Layer 3 of a small transformer language model trained on English Wikipedia (12 layers, counted from 0, width 96). Numbers have three digits each and are written without spaces.
A neuron's activation on a vector x is squared ReLU(weights . x), where the dot is the dot product.

Input weights of the MLP neurons that the questions are about. A number n stands for (n - 500) times 0.0029.
n44: 600509439603560421468504607437546470530445568508541525452319510528528439459488450534527437468559388546537600504345504556417389506540476534562656478580431535526397442463508448565331576445532514452637545434573433494493496523418502432565462438450397537396624475561453433616394533548413504424
n45: 232383480344254509473384527406130313461455370382745271572549352620663575409571663320647448604489391511460326458343666492522448522438512668409512246554488378795401456383556472658581326515529538412519477591619529434526264742350641369742655456511452530391567683564820564382400415481484313612
n126: 474472563504569558516347586512577563474397545525513490396517477569540513494575524482477560539524468466579469416488462413553490374434545538427372538444345490540504510431504448543370542471487450583460388439739448506444577635527500486476506523544580560401480438391440461535445435415494370404
n158: 460470481530536581573497455401543478506474552484541529538508518500384478497583566577521492470524444513517500470509496581545550484564554555494458441602514493529456489504523411556510486517478423476474411571529505458447582477486487507513511470504461419479366588599496509577529410499371508501
n164: 468455412500528575510530499582546496550479488527535474466449475560537507495569522486471543466514468495525485540545458569483535515554438550486500478480442458452451449473430520486508505574536524468500468527511477538358568608510487450507431423502495512523517513479490458561572526524434520442
n267: 592487881703572409656492253381631662239415397484473330452674261579658430891619769375462584679476484448395564487568565478424450520700385488148546459403615399423842550225559508476383338452599375391484508500813504535436451529450676573675481582488342745447509659456602255484540538432650447549
n295: 620595535474463402486559464483616567547659594246536507613493542512621325524388615580645615410414408434357497424360725475396365399527404425713625517601553497524597528718659424503437585595453510503540536390470384551572363372331493777518644553323751585544974306365493664551551468567525559487
n306: 627587369661373205632612434541398436524320563500607552527571611280433394186398399650549430634437469483308283409433311532472289601598500459362413452500518410497590672548513451615463504622734403835594371528430518500749637580459390553409593497394562621371566458464418577585410511510461663530
n319: 340678587420573274587760605546453275326397842391654604447272568590756456618537360520623509460375475606534323606524549614349399401450617429609330562648221492479521412392678462576559862396554500491381601458524527582542304272504581481522755322449807480338219504424392598642518556467522897365
n340: 500300590557326324615165570610480595767142536700354477355525294560315305374563629571573683566864462927436240592363315535540627486313567495568603471410306527367656354553605436569285341444758415436452309583359689716383129588413509339587550643609238708322644236653663446553458752575902513367
n365: 492454548411476554479407539518488421569532474511481553500549488557513445510476629532530537512508557514465481492419545532458412452513459555513471511527410507499517559497556497486500608422468598471506544360563456520465433578416524519518477483523536540571463528497544474486450453520515520456
n384: 340414568607364432669595302642567476477357539586639397616468449456596553617265298406414417422399538579653452340564504630193523511711508492399630469420711544744734722389698504633630683366475466398519470293459373630504535293329444633234344463424457430454446700266500583720625464707737504508
n426: 516567401436525513581533477500396470616614650541530557396488535527502491556454584444433427583446473535503342507460560434524461440483536500466574486477486505492401485551445541493426574476489498401465579485508408497526578473507502575478533470463509557476451509542449517554522390479541592455
n447: 437340393465486772690414649628436603525576463482660609304671350438840394470551565500530696286340288482339511344651471766398381574580555409496320624442485545347415511507479717641408420461578248365500599630597088435240430526581568557574624458500544539445453537504551579445335492353519463406
n470: 461515538479376503461327525651509567472573578402727470462689448439638563597590598324480480273475517475509481524627617379482603441581475534406405441403352535648460537556382509294574427568651436448341440551635384463494528548452552534482455507646622543449307620391545284528562448566474368486
n494: 431607614497492454366423524350468302525627420451527433576555489462439354254444347401486543592543581541540405458525403700399489556436480447618634469539575696611372492559497412554460503662531390466492570582470387450587371588517658447712558410408692661620434355565472526407399586546529541541
n499: 497447442837431589380613386402557516693758406405629556590522374594782579500364466488525446418637460452550316552584473487489634632506432340413522466467513520466562463475576503613567650435577509657549530413551549679500593478466677455366381513512422565472414669408592573636362548380709636458

Each question shows a token from some text and the vector x that enters the MLP there. A number n stands for (n - 500) times 0.0047.

" Ch": 519522421445438448473527568522483472450422384498400552516544774520404581534580556344533472539484560354532507525494507546665515511487475576608462513426462584473515478521500929507502443449432477456472522498520583487530491551465538534437440548653484587626458523512453548563479488449481528427
Which of these neurons fires most? n365

" cl": 488474463458477507467545509473436570524415505485392559523536659501448519387518596465506456526553503386570447527533426564610494484506490558624570505480515581463531488562462734406512502596480513511438526495547587473516535376415468544574507645668549474660410570521486516555490480542501368520
Which two neurons fire most, strongest first? n470, n158

".": 482553406498461423479453490466439509506487470538474487485458464516531558414530538398531480536405490497497505531524428559609486459544462436567577546631465601445538503599477742463392439459402501451582506467498569490536520496446521551527399538631538509565556473483392469598470466451460448553
Which two neurons fire most, strongest first? n44, n426

" ent": 494511506411498426549484460572399496502437452501429492509496658578441510420548542404528466438505505523506427531495413522576504506439522429635511419620547541491526509576507806378502523481472510462522433474560572516496557458453563511611456472753466480701495624514472508593473505469501452389
The most active neuron and its activation: n340, at about 0.51

"\n\n": 489559493449532477555520478532549506486446454478510443472557551515464535533550544348455428581463463416499520518521454574665487468596486428553528443563547569433528502447418690421497464429484490340489479519506562502505508449423527544485421549619520502575540533440418480548455515429554418497
Which two neurons fire most, strongest first? n267, n470

" In": 513511459451499527536553525523476494498483541509440483476573397548431580442595534396451574539497542504560560515388465540579472460563442488643534419465468548417503470611446762498508508537474472380510429474486513575502495461475434556553455652638511450602454497479432449477480504491515431511
Which of these neurons fires most? n340

" A": 512510436379426559514543478532476545574501424546467501475548738543480578479583450368494438490528430435551546506433501521600488464353489553621441544473462553441499502529482740455501510545469479412503489479493634532498479522390461532459434660612452474607498557489406408502469485438471502502
The three highest activations, in order: n426, n470, n164

" graduated": 519543363415480513544520495639524545500516531432477520468491495500439555432530537477455508494527530485518530525524489571634478535516518442622470550591479541436506554488445764482383507533467579497483484441541589482478459494291538511525494469614556471580465541543411467486477497514572512536
The most active neuron and its activation: n447, at about 0.32

"ological": 468505491523488521499501558604509498505515498404427497492428518541418498421588483525474532422476526457515435532497395514566465477424525528600492426543531619462548487515478595460457427492420509541534468492515571525470484420475435488562601568673518407583428550444386571545459435518557332591
Which of these neurons fires most? n340

"ock": 509494451460433621456535489541519466521422420464479528506517724470482557429564560359465438472515537455550470528437379563436506439497502513596566628438599564527508503490449700447526488452456549482523491562534456482536493402448522600535427640708485482604488575539407590617470478493508483470
Which of these neurons fires most? n384

"ville": 533519428471474573463538514548536552481493553411582603497508607466456536412570515374445551533483528400562516532416419520523468501463470465624556592480584597505526477476482655457450556487435545507514505502533595460491537457467525596443436680593538492572536515462390507541443434487534488556
Which of these neurons fires most? n295

" in": 503490482501482552543564561519509486469537519489457531454529504534460559432542562416492485455478505537584471504406470589548492473516420465609557476503513613439522526638431725481519465507497495409504479488509681583536511457443445516576449639480555403577525475474415476463475486486503334537
The most active neuron and its activation: n295, at about 0.17

" Sy": 501485412422516454542541534546440497505449441462488429448506743522507549493549446391514493536441486470538425546444478504610508518583516600627484518577436551493523567455506927530426523514478529543519477501510604524475532586351528532515415460673459553634545602463401502549490479428489417572
Which of these neurons fires most? n45

" Society": 566481469438450539499520591586438539475534473488475516481464740521461472533587425391496478604479440409506555542501456561492437498438515487588510531593494548473546487496473756484410439498381513557577431483525581512445508541413527541450458587707515532618483547484402534545473494492502393492
The most active neuron and its activation: n126, at about 0.15

"al": 542511474472458601452538563556521507490549475419477519516418638478470583448546552329499484550464475472491467496410405504583471493447491500521487524522509609464514484573461620447441474523478484474549502444523558520544449366454538592561484573605512542597434608502328484583446425497485485557
Which of these neurons fires most? n426

",": 546538464520449505507543482519466483488517474486408445491480537472521536514551502385443408428436458492551517499468456563576482494519439455602531539621497612497537472508397714462467473524379555484478519466515582500497507506450536484595502653665471492562522426497364460556476490457450443499
Which of these neurons fires most? n44

" construction": 565490429450509520585502496551529487501538577421485544460449725457476511426547506451484453445476502487525456547479421530448436504384576479596579603528571578460488495457457721420460445516455550519506504515547503513518493477433453510535458542726477419550423595504399514490454535534589360450
Which of these neurons fires most? n447

" responsible": 547529433458468441462524507513517512538476475394467519508525533559474521406557530360525489481464460468489358554438453496555474480581561519714467526559538574442524453491462625469467448469448539555502479490555594538540536422418513506539543550481561340584437592513461539487455486489562386405
The most active neuron and its activation: n295, at about 0.22

" is": 527469496402504506509512448622549483525473419417472488447525466519500576466495519466394473469456471493520501521526434546568437516492437487595488528599500569483519516613447705433484438538399591403493506484517646518519534510406421603570400468603508534569468443517371417506485510491475465468
The three highest activations, in order: n164, n470, n365

" became": 489477463396500535551547434574572449537443559417568493471488424543508552439528486403488463477458496526550570531553415528623422495487449452578467520620463591457497527506426700495500511512446592389521475501537672528557530470397533514558460451484510489568459504472378477449490547489518512449
Which of these neurons fires most? n319

" of": 454485464479468520544581550562511496499456404502435563500526618504530527435581541430475451420494482513495509490458401544697513511480416482646515553473493582475551517568473624560484411475472556457511455473509602583534513464427495557516514639563543472567510523456321522540497483469515392520
Which two neurons fire most, strongest first? n340, n295

" Rh": 502503404476529476588522502469511501501593478445504535525534660588430541488586580382486510497534501522605600537505411522602527466478486597676579494464499572494556489554485868491449565567491506504507542518502593515465511540419505450536530611580453490666455466403457480537491516468490377499
The most active neuron and its activation: n164, at about 0.18

" Chile": 537476441450510610522511485541464522528488483493515647504505598541418499515555460465415560513466519423571567528420400512578455467518471426591472440587462596519496512494510691425383511517479595545521481492521591483477568489357460614476484674667535486610535510505496476533451440451502439557
Which of these neurons fires most? n365

"adi": 518513457449464642471544483518456522491505404487566520542519527554437592491516426456460510536421556509467444517387313472648542493517510493594482509545495621537490497636536678377409542478458537552493527478527628534475472413452466566546492514611501570609480592420385494497481466484530497521
Which of these neurons fires most? n499

" Award": 555489435422459473548559545608387475553524467455491525482527749509492515528523513445495433561474494411507496546457483576433433489573526489666474541636480534440493565481474627509425500479430552536564460426532596538476466522442553590478494601722507530581470539503461517470443500510533369543
Which of these neurons fires most? n365